Layer 6 of a small transformer language model trained on English Wikipedia (21 layers, counted from 0, width 128).
A neuron adds its activation times its output weights to the MLP's output. To switch it off is to set its activation to zero at one token and run the rest of the model.

Output weights of the MLP neurons that the questions are about. A number n stands for n times 0.0017.
n17: -7 -8 -5 -1 -2 -14 -23 -26 -4 -2 -18 -4 39 12 -16 -26 -5 42 -22 51 -18 28 20 52 17 -10 -15 -7 -14 29 -27 8 33 -20 6 9 -35 -59 8 -26 2 8 -22 -12 4 -4 -22 4 30 12 -64 -20 -1 -5 -2 -30 -41 -6 -9 16 12 36 34 52 6 -5 14 1 33 26 -44 -8 -5 -74 -1 -3 -35 -22 28 -24 0 37 -18 29 -44 32 -21 -14 -31 31 -27 -10 -41 20 36 -21 -39 30 18 13 23 -6 -13 -32 46 2 2 20 8 17 -34 10 -25 33 17 -49 -9 -49 22 -5 24 34 -18 18 14 21 -4 19
n31: -32 14 21 -17 46 -49 -40 48 11 -35 -5 46 21 -1 -8 -7 -27 -20 -25 35 33 33 -27 23 33 -10 15 -16 30 -10 -12 -42 12 -12 -17 20 38 29 19 -17 -20 23 -2 25 4 -48 6 10 -7 -26 3 8 55 9 -19 -10 -22 2 32 23 7 27 -7 -5 17 12 17 15 -10 2 -73 -29 -19 11 -12 -3 25 -10 25 84 -64 -7 14 3 31 -9 -4 -4 -1 22 -9 -43 -5 17 -59 -16 -15 -3 -2 19 -28 13 35 23 1 -2 -22 0 38 -16 -9 29 39 -3 -11 24 -28 13 39 -33 12 -8 2 4 6 5 -8 31
n105: 17 56 10 -14 -13 6 -7 -45 10 -51 20 16 -6 38 24 26 34 9 -12 21 -15 18 -1 15 -27 41 -17 -20 -27 42 14 -37 25 -11 -41 -13 -13 11 9 -16 -23 -11 -41 -33 -45 11 0 -32 27 -30 18 -32 -4 -59 -14 0 3 33 -11 5 -53 -28 -9 23 25 43 -9 -10 0 20 -9 -1 -4 -11 -17 -20 -13 -28 -26 -35 0 -25 10 -3 -19 40 25 -8 6 -20 23 -3 35 -3 -18 -8 -2 24 -60 18 -1 -28 5 12 54 -9 49 -11 2 -25 -40 -1 -31 36 38 30 17 6 -15 -2 41 -3 6 -16 -15 -44 1 -7
n117: -7 -16 28 -11 25 -15 31 8 36 -30 38 29 13 11 7 22 19 -1 32 5 -27 -4 -34 24 -1 9 -55 -23 -38 -4 -19 -26 -19 19 -20 19 -37 -12 30 7 -30 5 17 52 -39 7 16 7 -30 26 -27 50 0 -24 54 17 -7 53 3 14 -24 -19 -18 -9 2 -5 -41 -27 28 12 -17 -33 -1 36 -14 -1 8 9 44 -30 -7 2 19 -5 -9 36 -9 44 -11 9 26 8 -15 36 3 -27 -1 -20 7 -71 -19 3 34 28 7 -17 -3 26 -8 -14 7 18 28 23 25 -18 -15 3 -14 -37 -16 16 -25 64 -13 -17 47 -13
n122: -10 6 -13 24 -20 26 39 9 -32 -25 43 7 20 -5 1 -19 -1 -45 -11 -10 2 2 28 1 18 -14 -8 -20 -22 14 25 -41 -65 -1 -37 -17 44 -13 22 0 31 -15 28 -22 -31 17 -17 -21 -29 17 -28 15 13 11 -24 -3 -1 -23 -11 -6 37 28 -19 27 26 66 -6 -34 -36 -20 -54 -5 -1 9 8 18 -1 19 2 17 -35 -68 2 -34 26 2 8 60 -22 14 24 18 -47 1 3 26 -49 -2 -8 -37 34 -34 -10 4 5 17 -15 -17 -5 33 20 -18 24 50 -8 -10 64 -3 -6 -8 5 2 6 27 24 -6 -3 14
n156: -14 4 45 40 15 -37 1 -4 8 7 -47 -1 3 9 -9 20 18 2 -8 -46 1 8 10 -18 30 8 36 27 40 -16 1 11 -5 -37 2 -73 29 -25 -52 32 17 -12 -22 -39 12 7 62 -11 51 4 -21 23 -19 -21 -34 27 -45 -19 40 -2 -33 -15 50 5 36 1 1 13 21 -24 3 20 32 -8 -15 14 -11 -15 -26 5 5 -6 2 -7 -19 -35 -1 20 -14 -10 18 51 -27 -4 15 -11 55 -38 -24 33 -8 -28 14 -12 -23 -37 16 -11 -11 -2 -7 -7 -36 -1 -3 -3 38 -4 13 -12 -10 -48 -5 -23 -3 -46 22 -37
n222: -1 -41 9 24 3 0 -38 -19 6 28 6 20 -78 1 -19 2 31 1 20 13 -20 -10 26 -20 64 15 1 -10 31 -22 -15 2 -8 -10 8 16 -9 -11 -15 -1 -20 9 3 25 -17 51 -9 -28 12 4 22 5 13 10 -9 -22 -2 -12 -14 -24 42 -5 16 25 13 -4 -8 21 14 -6 24 5 9 5 15 -4 10 2 -6 0 -16 -26 -19 -4 -23 -36 16 14 -38 -7 0 21 2 34 -12 -5 7 -5 22 11 24 41 -3 12 2 -2 -4 -30 -26 5 10 -41 -65 15 -36 -23 23 1 -10 2 -41 54 -24 10 5 -5 23 -10
n228: 9 -35 -6 -38 17 -15 14 -18 1 -5 5 10 16 -28 5 7 -5 -24 -2 -5 -11 -13 3 -22 8 -8 -12 7 -22 9 -2 15 0 19 22 4 -4 -11 9 -16 1 46 -50 14 -16 2 -12 7 -10 2 4 18 2 27 48 -26 38 -42 3 63 11 49 -14 16 3 18 21 11 -17 8 -30 1 20 -21 3 3 -8 65 12 14 -7 3 -13 3 17 1 23 23 39 22 -38 -4 -18 -13 0 4 -20 15 33 -24 10 -18 -1 22 -18 -18 -31 -4 13 2 -7 14 -27 -12 -22 6 -23 24 -2 -9 11 20 17 29 11 -39 26 -7
n252: -43 -20 8 -6 32 25 4 32 -4 -3 -31 -29 19 52 28 15 22 8 25 1 8 39 12 -11 -6 -36 -21 12 -1 32 -10 -24 23 -27 19 26 -3 8 -3 13 41 -21 -9 -18 10 -19 -35 22 0 1 24 28 10 -44 -26 -6 -6 -5 -15 -12 -14 23 17 16 48 8 -27 0 -2 -27 3 -8 -30 -15 -14 22 16 21 -26 -11 8 16 3 -7 16 17 -15 -17 -3 32 -33 37 -3 20 11 14 -26 -7 -11 34 -24 -4 -17 26 -23 -20 25 -6 -13 -25 12 -10 11 11 -33 40 -19 -26 19 -5 -9 34 1 38 -62 -39 -31 -11
n333: -12 24 34 -21 -28 -29 -2 55 43 20 10 -13 31 3 18 -24 -10 26 5 -2 13 9 -16 -23 -41 20 -2 -56 -22 -5 -17 -19 13 3 2 -1 21 -20 -6 -18 -1 35 -8 5 -26 -7 -3 23 -15 11 -7 -31 -5 1 -15 -13 5 -19 -15 -18 19 47 8 -4 15 -27 -37 -28 20 -35 12 -1 -32 -18 29 7 -23 15 6 38 -49 -13 -24 -2 15 21 9 12 -9 -16 -2 14 28 -2 -3 4 15 -2 -42 22 -14 -9 23 26 -4 -14 5 5 14 13 -20 7 16 22 0 -1 13 10 -51 -32 -3 -23 -15 3 29 -1 30 9
n387: -22 -25 -9 14 14 -7 6 16 27 6 -18 -19 4 14 10 23 1 1 26 29 3 29 19 25 -8 -7 -35 28 -20 -24 -3 7 -19 17 33 6 6 -6 -16 -17 14 6 28 7 -6 -33 -11 -14 4 8 31 81 11 -7 5 -31 1 -1 -7 16 -11 6 26 0 -41 39 -50 18 2 -10 24 -16 1 -10 -29 16 -2 31 31 43 44 30 21 64 28 18 -23 4 4 -37 -4 26 2 6 7 11 -4 1 19 1 -24 -14 36 32 -10 -14 29 -8 5 -2 2 -21 -38 12 -14 -16 -6 -43 -3 28 21 27 21 -10 -11 5 -65 -8
n398: 1 14 -31 37 -15 24 -24 -5 -5 -8 -11 -4 1 -20 -9 9 4 -3 16 -6 27 34 11 -7 0 7 -33 35 -34 4 -50 -7 5 12 -3 5 40 33 -10 7 18 -25 22 -14 -11 34 16 15 54 -12 -13 45 25 -8 23 -43 5 -2 -35 -39 -1 1 4 5 1 7 -21 -13 -25 -14 7 -3 7 21 18 3 -2 20 -48 2 26 1 29 0 -48 -3 -17 29 10 -12 28 19 45 -2 -21 8 35 -11 -6 -4 18 -21 -9 -14 -12 10 21 -14 1 29 12 -9 14 16 27 8 31 7 -7 1 -24 -25 -39 -2 26 -20 -10 3
n421: 7 -22 5 27 24 -49 -32 -11 0 -6 -11 10 25 -12 -9 12 1 -2 35 12 15 15 -21 -19 33 1 -4 -24 10 -24 30 -6 -27 5 -34 3 12 1 -18 30 14 -31 6 -10 26 15 12 17 18 14 38 64 -7 17 -34 3 -8 24 0 16 -35 15 30 -47 5 45 -3 3 0 -35 -4 -8 -17 -29 1 30 -1 3 -1 29 -5 12 -10 37 1 -20 -8 6 -7 20 -2 48 13 -63 -16 13 -3 -17 -17 0 26 -20 34 -9 -22 18 -19 -3 19 9 -6 1 -58 4 -3 -10 15 -25 25 17 -3 -43 -1 34 1 -45 -97 1
n449: 37 6 -4 11 -9 -39 -29 -23 9 -41 30 -56 32 -34 -8 -21 -2 -5 -20 -16 -14 -1 -27 9 -2 -2 -5 29 21 26 -25 -4 46 7 40 10 5 1 7 4 -28 -29 25 -15 -16 22 1 -46 -4 -61 -44 -12 22 -63 43 11 -26 58 -46 4 -1 -38 28 -15 -3 57 -16 -10 -21 30 31 2 -12 -9 2 8 35 -24 8 -34 36 -3 -12 -5 52 42 -14 33 -2 28 -4 -3 -27 1 27 29 20 -29 44 4 -27 5 -1 -14 82 -5 12 -15 -10 16 13 -5 2 -4 59 0 -3 29 -31 -14 -50 -7 15 2 -3 -23 58 7
n473: 47 -12 3 7 0 -8 44 -2 -12 -1 1 -46 26 -20 0 19 24 5 58 8 1 -25 55 -21 38 -4 -29 -1 16 -55 -24 -3 46 12 -24 40 -11 1 -12 -2 -22 -31 7 -13 -14 -6 14 -5 30 25 -14 31 0 -15 -4 -13 -19 -43 -11 -9 -1 -1 -18 5 -21 1 1 -38 -22 4 10 35 7 -34 28 19 7 14 15 -22 -3 40 -73 -45 -19 8 7 -6 15 44 10 -30 -33 -23 -10 4 -41 20 -9 18 34 -19 -28 -44 -42 14 -30 -6 -42 -20 36 35 28 25 -10 15 45 4 16 -7 -1 -12 17 -27 4 21 -18 -28
n480: -4 -28 -16 20 17 -45 -26 10 8 48 38 5 12 13 -17 -12 -33 -29 -43 -22 19 -3 -13 63 12 18 -52 21 10 13 10 14 -10 -14 -10 -43 -23 3 6 -3 27 -8 35 -30 -10 -4 -21 5 -15 40 5 -13 15 27 3 -25 -15 7 -25 -6 26 -16 42 -3 -5 -9 10 -42 13 4 13 -13 9 3 -17 -5 48 5 0 16 0 -31 12 5 -1 -27 -40 26 -1 -41 -14 -21 18 37 20 5 19 2 49 38 42 21 15 21 -7 0 12 -11 13 -19 3 16 -9 -52 -11 3 3 -6 8 13 -20 -3 -3 4 -3 1 -50 42

Each question names a token from some text and the token that comes next. It shows the activations a of the neurons there, in the order above. A number n stands for n times 0.029.

Then comes g, the gradient of the next token's log-probability with respect to the MLP's output, scaled to length 1. A neuron's effect is roughly proportional to its activation times (output weights . g). A number n stands for n times 0.0036.

"develop", then "ing "
a: -6 33 0 0 -4 0 -2 -5 0 -6 -2 -5 -3 -4 -2 -3
g: -10 -15 -14 1 32 -42 4 -3 43 -8 15 68 -26 47 11 -11 -21 -11 27 -16 27 -18 17 -14 -22 12 21 7 -3 20 48 33 14 2 31 8 -42 -2 0 2 8 14 -33 -24 -47 -15 40 21 -28 -36 -28 37 -11 10 -27 27 -13 -34 2 -10 -6 -36 35 -16 4 -41 -13 11 0 -5 18 -8 9 28 -40 18 10 45 11 -52 2 -27 6 -3 -1 -23 2 -1 -12 -6 -41 24 -61 23 16 53 29 22 -14 9 -28 -21 -29 -3 8 -10 -9 -5 -10 -9 16 24 7 19 36 0 -28 -10 -54 42 8 -17 25 35 -18 -25 6 14
Which neuron, switched off, raises the next token's probability most? n31

"ol", then "uc"
a: -6 0 14 -2 -2 -4 0 -5 -2 -6 -5 -2 -1 0 0 -1
g: -24 35 -49 -7 -27 -3 -26 7 -1 -19 21 -30 17 38 -29 23 37 10 -28 12 7 14 -17 0 -29 -12 8 -3 -18 -18 -4 42 -28 0 23 -5 -19 8 -11 -23 10 3 -31 7 30 23 36 -8 -12 -54 -25 -3 -26 17 -4 -23 -15 -35 59 11 8 -17 11 1 37 -12 33 30 5 -5 -42 48 -21 -1 25 22 12 -56 -38 -52 13 -2 -6 -13 43 28 18 5 -5 3 22 -5 -3 16 -34 21 -50 -16 -48 18 -29 -13 -24 9 9 -2 -2 9 1 -23 7 -3 63 17 59 -7 4 59 6 -15 -19 11 -11 -2 7 18 20 24
Which neuron, switched off, lowers the next token's probability most? n105

"October ", then "196"
a: -6 0 0 -5 -2 -1 0 -5 48 8 38 -1 -6 0 0 -1
g: -32 13 31 9 16 -5 -15 17 -34 26 -26 -18 41 3 65 29 -17 -47 -1 2 -7 11 15 -12 -1 32 -18 -13 18 69 -2 3 40 11 -28 -1 30 23 -3 -17 52 14 -8 24 9 -4 5 -24 -26 25 12 3 1 -26 4 13 11 -8 -32 26 -41 -11 32 20 -9 -39 -29 -22 18 -3 6 3 -8 8 -32 -31 -20 -7 3 28 23 -41 -22 -16 -11 8 14 -1 -3 -15 -44 -31 -12 -27 34 37 -19 -13 -11 14 -10 22 -5 14 2 -38 16 -46 -6 15 14 -27 -7 -22 52 3 9 12 66 -69 9 -27 -26 13 1 35 -7 -5
Which neuron, switched off, lowers the next token's probability most? n252

"His ", then "recent "
a: -5 -2 -2 -6 -6 52 -1 -6 0 -4 -6 -3 10 7 -3 -6
g: 9 4 -21 8 10 -10 -33 -27 7 -50 -16 -3 4 0 -11 -31 7 3 -33 -17 37 -31 -18 41 -26 7 -55 -31 -4 -5 -13 2 -52 0 33 24 0 22 4 -12 21 -24 -65 6 -2 -21 41 52 40 -11 -1 12 -6 32 -24 22 -38 -15 31 13 35 -53 -4 25 36 -16 6 35 -10 -7 27 13 33 -3 -10 84 43 6 6 -12 12 28 -7 -13 -10 12 -34 -17 -16 6 35 15 -13 27 -15 -13 -9 -23 -17 33 13 -6 -54 5 -5 5 36 13 -16 17 18 -16 32 -10 17 -21 -20 25 -6 -19 19 -36 -5 -1 16 -9 -5 12
Which neuron, switched off, lowers the next token's probability most? n156

"Chicago ", then "8 "
a: -1 0 1 -6 1 -4 0 -3 -1 52 95 -4 48 0 0 0
g: 46 69 58 6 -23 11 -32 4 23 2 -33 25 25 -21 26 -8 38 14 11 0 -29 16 -16 -6 31 29 51 -25 -25 -12 -1 -3 12 -41 13 -20 -6 -36 16 34 20 -32 71 7 -40 -15 -11 -2 -32 7 -2 0 13 -21 -7 -27 5 -5 -20 13 -33 -17 -43 7 5 7 -6 15 27 -15 -25 15 -28 8 8 -18 -31 26 -13 -24 -2 11 10 -59 10 2 7 7 -21 22 -38 23 35 4 0 29 -22 -5 8 5 21 -2 -2 7 -34 30 9 16 15 -35 21 32 -26 20 18 -29 -11 -40 -62 -22 -33 26 17 12 10 16 -15 8
Which neuron, switched off, raises the next token's probability most? n387

"ats ", then "were "
a: -6 0 -2 35 -1 -5 -1 -4 -4 -4 -6 -2 -1 -4 -2 40
g: 36 27 -4 -42 14 55 -4 -19 -20 17 -4 -23 36 -13 42 2 21 13 6 -36 -7 17 22 11 -22 11 -11 -28 -35 -41 -8 -12 -44 15 -22 43 23 -29 -37 8 1 25 -19 42 5 31 -21 -32 25 25 -19 -23 -5 -7 -29 22 -32 5 52 29 -6 37 12 14 23 -7 -9 -48 0 22 5 5 -1 -14 -12 37 -4 -10 -25 -27 -7 17 0 12 -53 11 33 2 -8 -39 14 -7 1 -10 -27 -39 -43 15 2 -14 13 -43 47 -25 -31 -13 22 55 -9 39 -15 -29 -21 -12 3 4 20 9 8 -22 -10 32 -7 17 19 42 10 12
Which neuron, switched off, lowers the next token's probability most? n117

"imp", then "acted "
a: -1 34 0 0 0 0 15 -1 0 0 0 -5 -1 -5 -2 -5
g: 57 3 -17 -21 24 8 -6 -37 10 -14 1 -3 -3 -34 51 -23 -49 -4 -27 -4 5 3 17 -7 -11 4 11 7 39 -6 -22 55 29 -9 -3 -29 15 -18 -25 -13 11 -41 12 -16 0 4 -53 28 -15 68 15 -3 -12 -46 -2 23 14 31 20 29 3 -7 30 -9 -19 53 -31 -25 -18 -8 5 -30 -32 4 21 3 -10 6 -31 26 -32 8 -29 -10 39 -21 34 -24 26 28 29 -28 0 16 -5 -21 -23 -6 23 2 -14 -7 19 -34 -38 31 -33 14 -32 28 -12 -5 64 26 17 4 13 -14 -1 29 6 1 12 32 15 -31 -11 -36
Which neuron, switched off, raises the next token's probability most? n222

"Ka", then "ther"
a: -3 -2 0 0 -5 -4 -5 -1 -2 2 0 48 0 0 0 -3
g: -3 -25 -36 -11 -41 44 -41 -12 -2 -9 21 -21 -26 9 -18 -30 3 -10 28 -46 14 -10 32 -13 7 47 16 9 13 14 -47 38 0 6 11 -24 42 38 12 -24 -3 17 -21 35 -15 42 -1 26 58 37 -14 26 -44 28 -2 17 10 -16 15 0 -34 5 -1 -30 -15 -27 38 7 -13 -47 -18 -40 -25 6 22 13 17 -25 27 -15 16 2 -40 13 11 1 18 -20 -11 13 23 31 56 9 -26 -21 -3 -71 -8 21 16 9 1 -26 27 -25 12 -11 20 -1 -38 -17 -13 -29 20 6 8 5 -17 -10 -15 51 22 -20 14 8 2 -5
Which neuron, switched off, lowers the next token's probability most? n398

"and ", then "depic"
a: 6 69 0 -4 8 -2 -1 -6 -5 -1 -2 0 -6 -6 20 -4
g: -7 38 -32 -38 -23 -33 -9 49 3 -15 -38 34 -8 -2 -9 -35 15 -24 -18 -34 2 15 -32 51 14 -12 -16 -24 25 25 18 4 -15 0 -7 43 25 -10 3 28 -9 16 -47 -16 9 2 8 71 -3 -3 13 19 -4 41 -5 11 -13 22 -30 -32 11 -5 -19 3 12 14 1 10 -36 7 -1 0 -10 15 0 -1 52 -15 41 11 1 4 13 12 68 21 -10 -8 -11 24 -25 -31 14 2 2 32 12 -11 0 -36 -38 -20 -43 -33 -19 -12 -5 -5 -29 22 -26 -32 2 52 71 -8 -40 24 -20 -5 -7 1 -17 27 20 15 -8 -32
Which neuron, switched off, raises the next token's probability most? n473

"By ", then "The "
a: 8 10 0 7 -4 -1 -4 25 10 -2 -3 -4 -6 -2 41 1
g: -28 31 34 30 -40 35 -28 7 -5 33 -13 4 -22 -33 -36 47 -12 10 29 -14 19 -14 -19 -12 -13 -20 19 -23 -10 -28 -32 -23 -8 -10 -28 -7 -14 42 -6 30 15 -27 16 -45 -13 -38 2 -31 -32 5 8 -23 14 42 18 26 0 15 -8 8 -23 37 -6 4 -33 -15 -30 -14 16 -4 -32 -1 28 -12 13 -27 -67 21 10 29 4 41 -11 13 6 -25 28 -26 35 -13 8 29 21 15 16 -15 70 15 3 28 -11 10 -7 -45 -11 18 -20 11 -39 3 1 39 -14 -32 -25 10 -3 -29 47 11 8 3 4 -12 25 30 30 39
Which neuron, switched off, raises the next token's probability most? n228

"which ", then "adv"
a: -3 -2 -1 -1 -6 7 -1 -6 2 0 -1 -5 -2 49 -6 -6
g: 24 7 -41 -1 -28 -11 -12 8 -4 12 -20 30 25 -33 -14 -24 -30 48 4 19 18 4 -11 -52 22 -36 14 49 13 23 -15 -29 22 -21 24 -25 -3 18 -13 19 37 -35 39 -14 -13 -12 -19 -69 -10 6 -7 -11 18 -5 38 -23 1 -11 -15 12 -9 11 11 -39 -22 3 -2 -24 18 -24 -24 16 13 -21 -6 -31 -37 28 -9 -5 -3 4 49 -13 -7 9 -8 -3 -23 23 12 42 -1 42 -26 22 62 -4 36 9 25 32 23 -14 2 -47 -30 4 33 46 -13 32 -22 -6 -4 21 -8 -36 -8 54 2 -18 11 -19 -29 -21 38 -10
Which neuron, switched off, lowers the next token's probability most? n449

"four ", then "feet "
a: -6 -6 0 -1 -1 -3 -2 16 -5 1 -6 -2 -6 -1 -1 -1
g: -30 -18 14 -42 -33 29 -54 -32 -39 39 14 -14 -4 13 24 -13 20 -28 0 10 -38 30 51 -43 -8 -13 3 -3 -2 4 -14 -4 51 -13 -13 26 -7 27 -1 5 -42 29 13 10 16 38 -14 6 5 -2 21 -3 -14 37 -13 -73 -19 -37 -16 -2 -16 63 -2 13 -3 7 4 -3 20 22 5 12 37 10 16 -6 0 6 37 15 6 0 -9 55 7 -2 64 17 -15 -7 -47 -39 4 -22 23 -4 20 20 -15 21 -15 6 -7 -36 6 -27 -4 2 -8 7 18 -34 -74 -13 38 15 3 -26 -3 -8 -19 6 -10 -12 6 22 14 6
Which neuron, switched off, lowers the next token's probability most? n228

"str", then "anded "
a: -4 6 0 0 -2 0 42 -4 0 -1 0 0 -2 -3 -1 -6
g: 20 7 34 52 17 -8 16 26 17 49 -17 11 -23 -30 11 42 17 -3 -8 -8 30 -31 -29 26 -22 21 -3 8 12 12 21 -39 19 -1 -57 -8 7 8 -7 13 5 -32 26 -29 12 -10 -23 11 -6 24 1 -14 0 -18 4 20 -8 -2 4 -23 -10 -5 -9 12 -32 -13 13 -3 10 43 15 4 9 13 1 -25 -51 6 6 -42 32 3 0 8 -21 -59 -19 36 9 3 -36 22 18 -35 43 19 5 16 -16 1 40 24 30 17 -12 -5 -14 -7 53 -46 13 -31 -66 2 -18 -20 -22 -13 -19 -43 -58 32 29 31 -24 -30 30 13
Which neuron, switched off, lowers the next token's probability most? n222

"and ", then "social "
a: -4 71 -2 -5 6 -1 0 -2 -6 -3 -3 0 -6 -6 40 -5
g: -18 -7 -5 6 21 -3 45 17 16 -35 41 -25 37 17 -5 7 -47 36 -15 48 -24 -51 -3 19 18 5 42 23 42 -3 -15 -23 9 4 0 -34 4 -16 2 -26 -4 -27 57 7 -5 -33 -6 -32 -10 -23 -19 -27 -14 43 8 -34 35 -10 2 -7 6 -10 4 2 -33 -30 35 -19 21 -2 -1 -36 3 -48 4 -29 -30 11 19 6 -12 13 6 -15 -10 6 -23 -59 24 -12 23 45 41 11 0 -12 -1 -29 12 31 7 -12 -10 30 8 60 7 -47 -8 13 38 3 9 -56 -18 11 -7 -1 39 -6 34 10 -10 11 -9 -31 23 -6
Which neuron, switched off, lowers the next token's probability most? n31

"tions ", then "and "
a: -6 -2 0 34 -6 -2 -5 0 -6 67 -4 -5 -3 -2 -1 39
g: -41 13 -21 10 10 23 -55 -29 12 -25 2 26 -64 24 31 7 17 -38 -20 -24 7 -2 11 -14 -22 24 26 -50 -44 -21 1 -13 11 -32 2 39 -18 -6 9 -24 15 8 -20 -32 0 -12 -27 12 37 8 2 22 3 7 -49 -48 -14 3 28 -2 -4 -16 0 -3 65 10 1 -31 -14 -19 -14 18 36 27 6 18 9 -23 -13 11 -1 -11 9 -17 8 13 -13 18 34 11 -11 2 -21 40 15 0 -31 23 -26 30 5 2 14 44 0 -30 19 11 17 36 -18 7 -45 10 -32 2 16 15 -18 71 27 6 14 19 -35 -35 2 56
Which neuron, switched off, raises the next token's probability most? n117

"spir", then "acy"
a: 0 0 42 0 0 12 -6 0 0 -1 -1 21 0 -1 -3 0
g: -12 -6 -11 56 8 -30 -18 15 -9 11 -40 16 -23 17 2 -14 -12 10 5 -49 23 35 29 17 23 31 8 20 24 -47 -11 -29 20 -4 15 -36 24 30 3 0 -18 -6 22 31 26 -9 -30 0 -30 12 29 34 2 -2 -2 -25 -22 -21 -50 19 6 39 -1 -5 22 8 -33 11 26 -16 -54 -19 -2 -30 10 -20 -34 -22 -25 -18 3 16 34 -14 16 22 33 23 19 8 21 11 6 -11 -5 33 -35 -23 7 -21 24 -21 -26 29 7 58 -32 -8 -23 7 -15 6 42 -6 -6 -26 -29 21 -24 40 52 -4 12 -65 -45 13 -16 -4
Which neuron, switched off, raises the next token's probability most? n105

"her", then "it"
a: -1 0 0 -4 -5 -2 -2 -6 -3 -3 -1 0 0 -3 -6 -4
g: 31 -13 -9 2 3 -23 2 -13 -1 -29 43 -5 -1 46 -24 -8 -11 -33 -14 -17 29 -3 23 10 -38 39 -19 -19 -10 10 30 -14 -2 -11 -24 27 -20 11 3 -29 42 -16 -32 1 5 -45 -5 29 41 -23 22 21 25 16 -5 1 -25 -32 13 -4 31 -34 -39 18 34 -2 7 50 3 14 -26 8 -5 8 2 18 41 7 14 16 48 -23 13 -8 -12 13 -20 32 -45 -33 -40 12 -19 17 3 1 2 -46 26 10 2 3 -42 -9 -33 -31 31 -33 -8 -31 10 -61 33 59 -6 8 29 41 -4 -37 30 -16 -4 -5 11 30 -28 13
Which neuron, switched off, raises the next token's probability most? n122

"an ", then "completed "
a: 0 0 31 0 -3 -3 0 0 -2 -4 20 -3 -1 -1 -1 0
g: -33 -17 -1 1 4 -18 -5 19 -43 27 -43 2 22 -20 -20 -15 43 -28 -30 25 -73 23 53 -19 5 -21 18 17 -14 10 0 -4 -23 9 -20 -68 19 29 -4 -43 -8 37 -18 20 2 42 -17 33 22 -29 -6 -5 40 24 8 -12 -19 -7 -12 12 56 0 0 -7 31 -21 -19 6 -36 27 -1 0 10 35 8 2 75 9 6 29 28 26 11 -6 0 -7 4 21 31 -12 -30 -36 -18 -24 21 -5 9 -7 -46 -5 -48 2 -9 -45 -24 -2 -8 30 7 -3 12 -4 -5 22 8 2 17 21 -25 -9 18 -8 -6 -37 3 37 -5 23
Which neuron, switched off, raises the next token's probability most? n105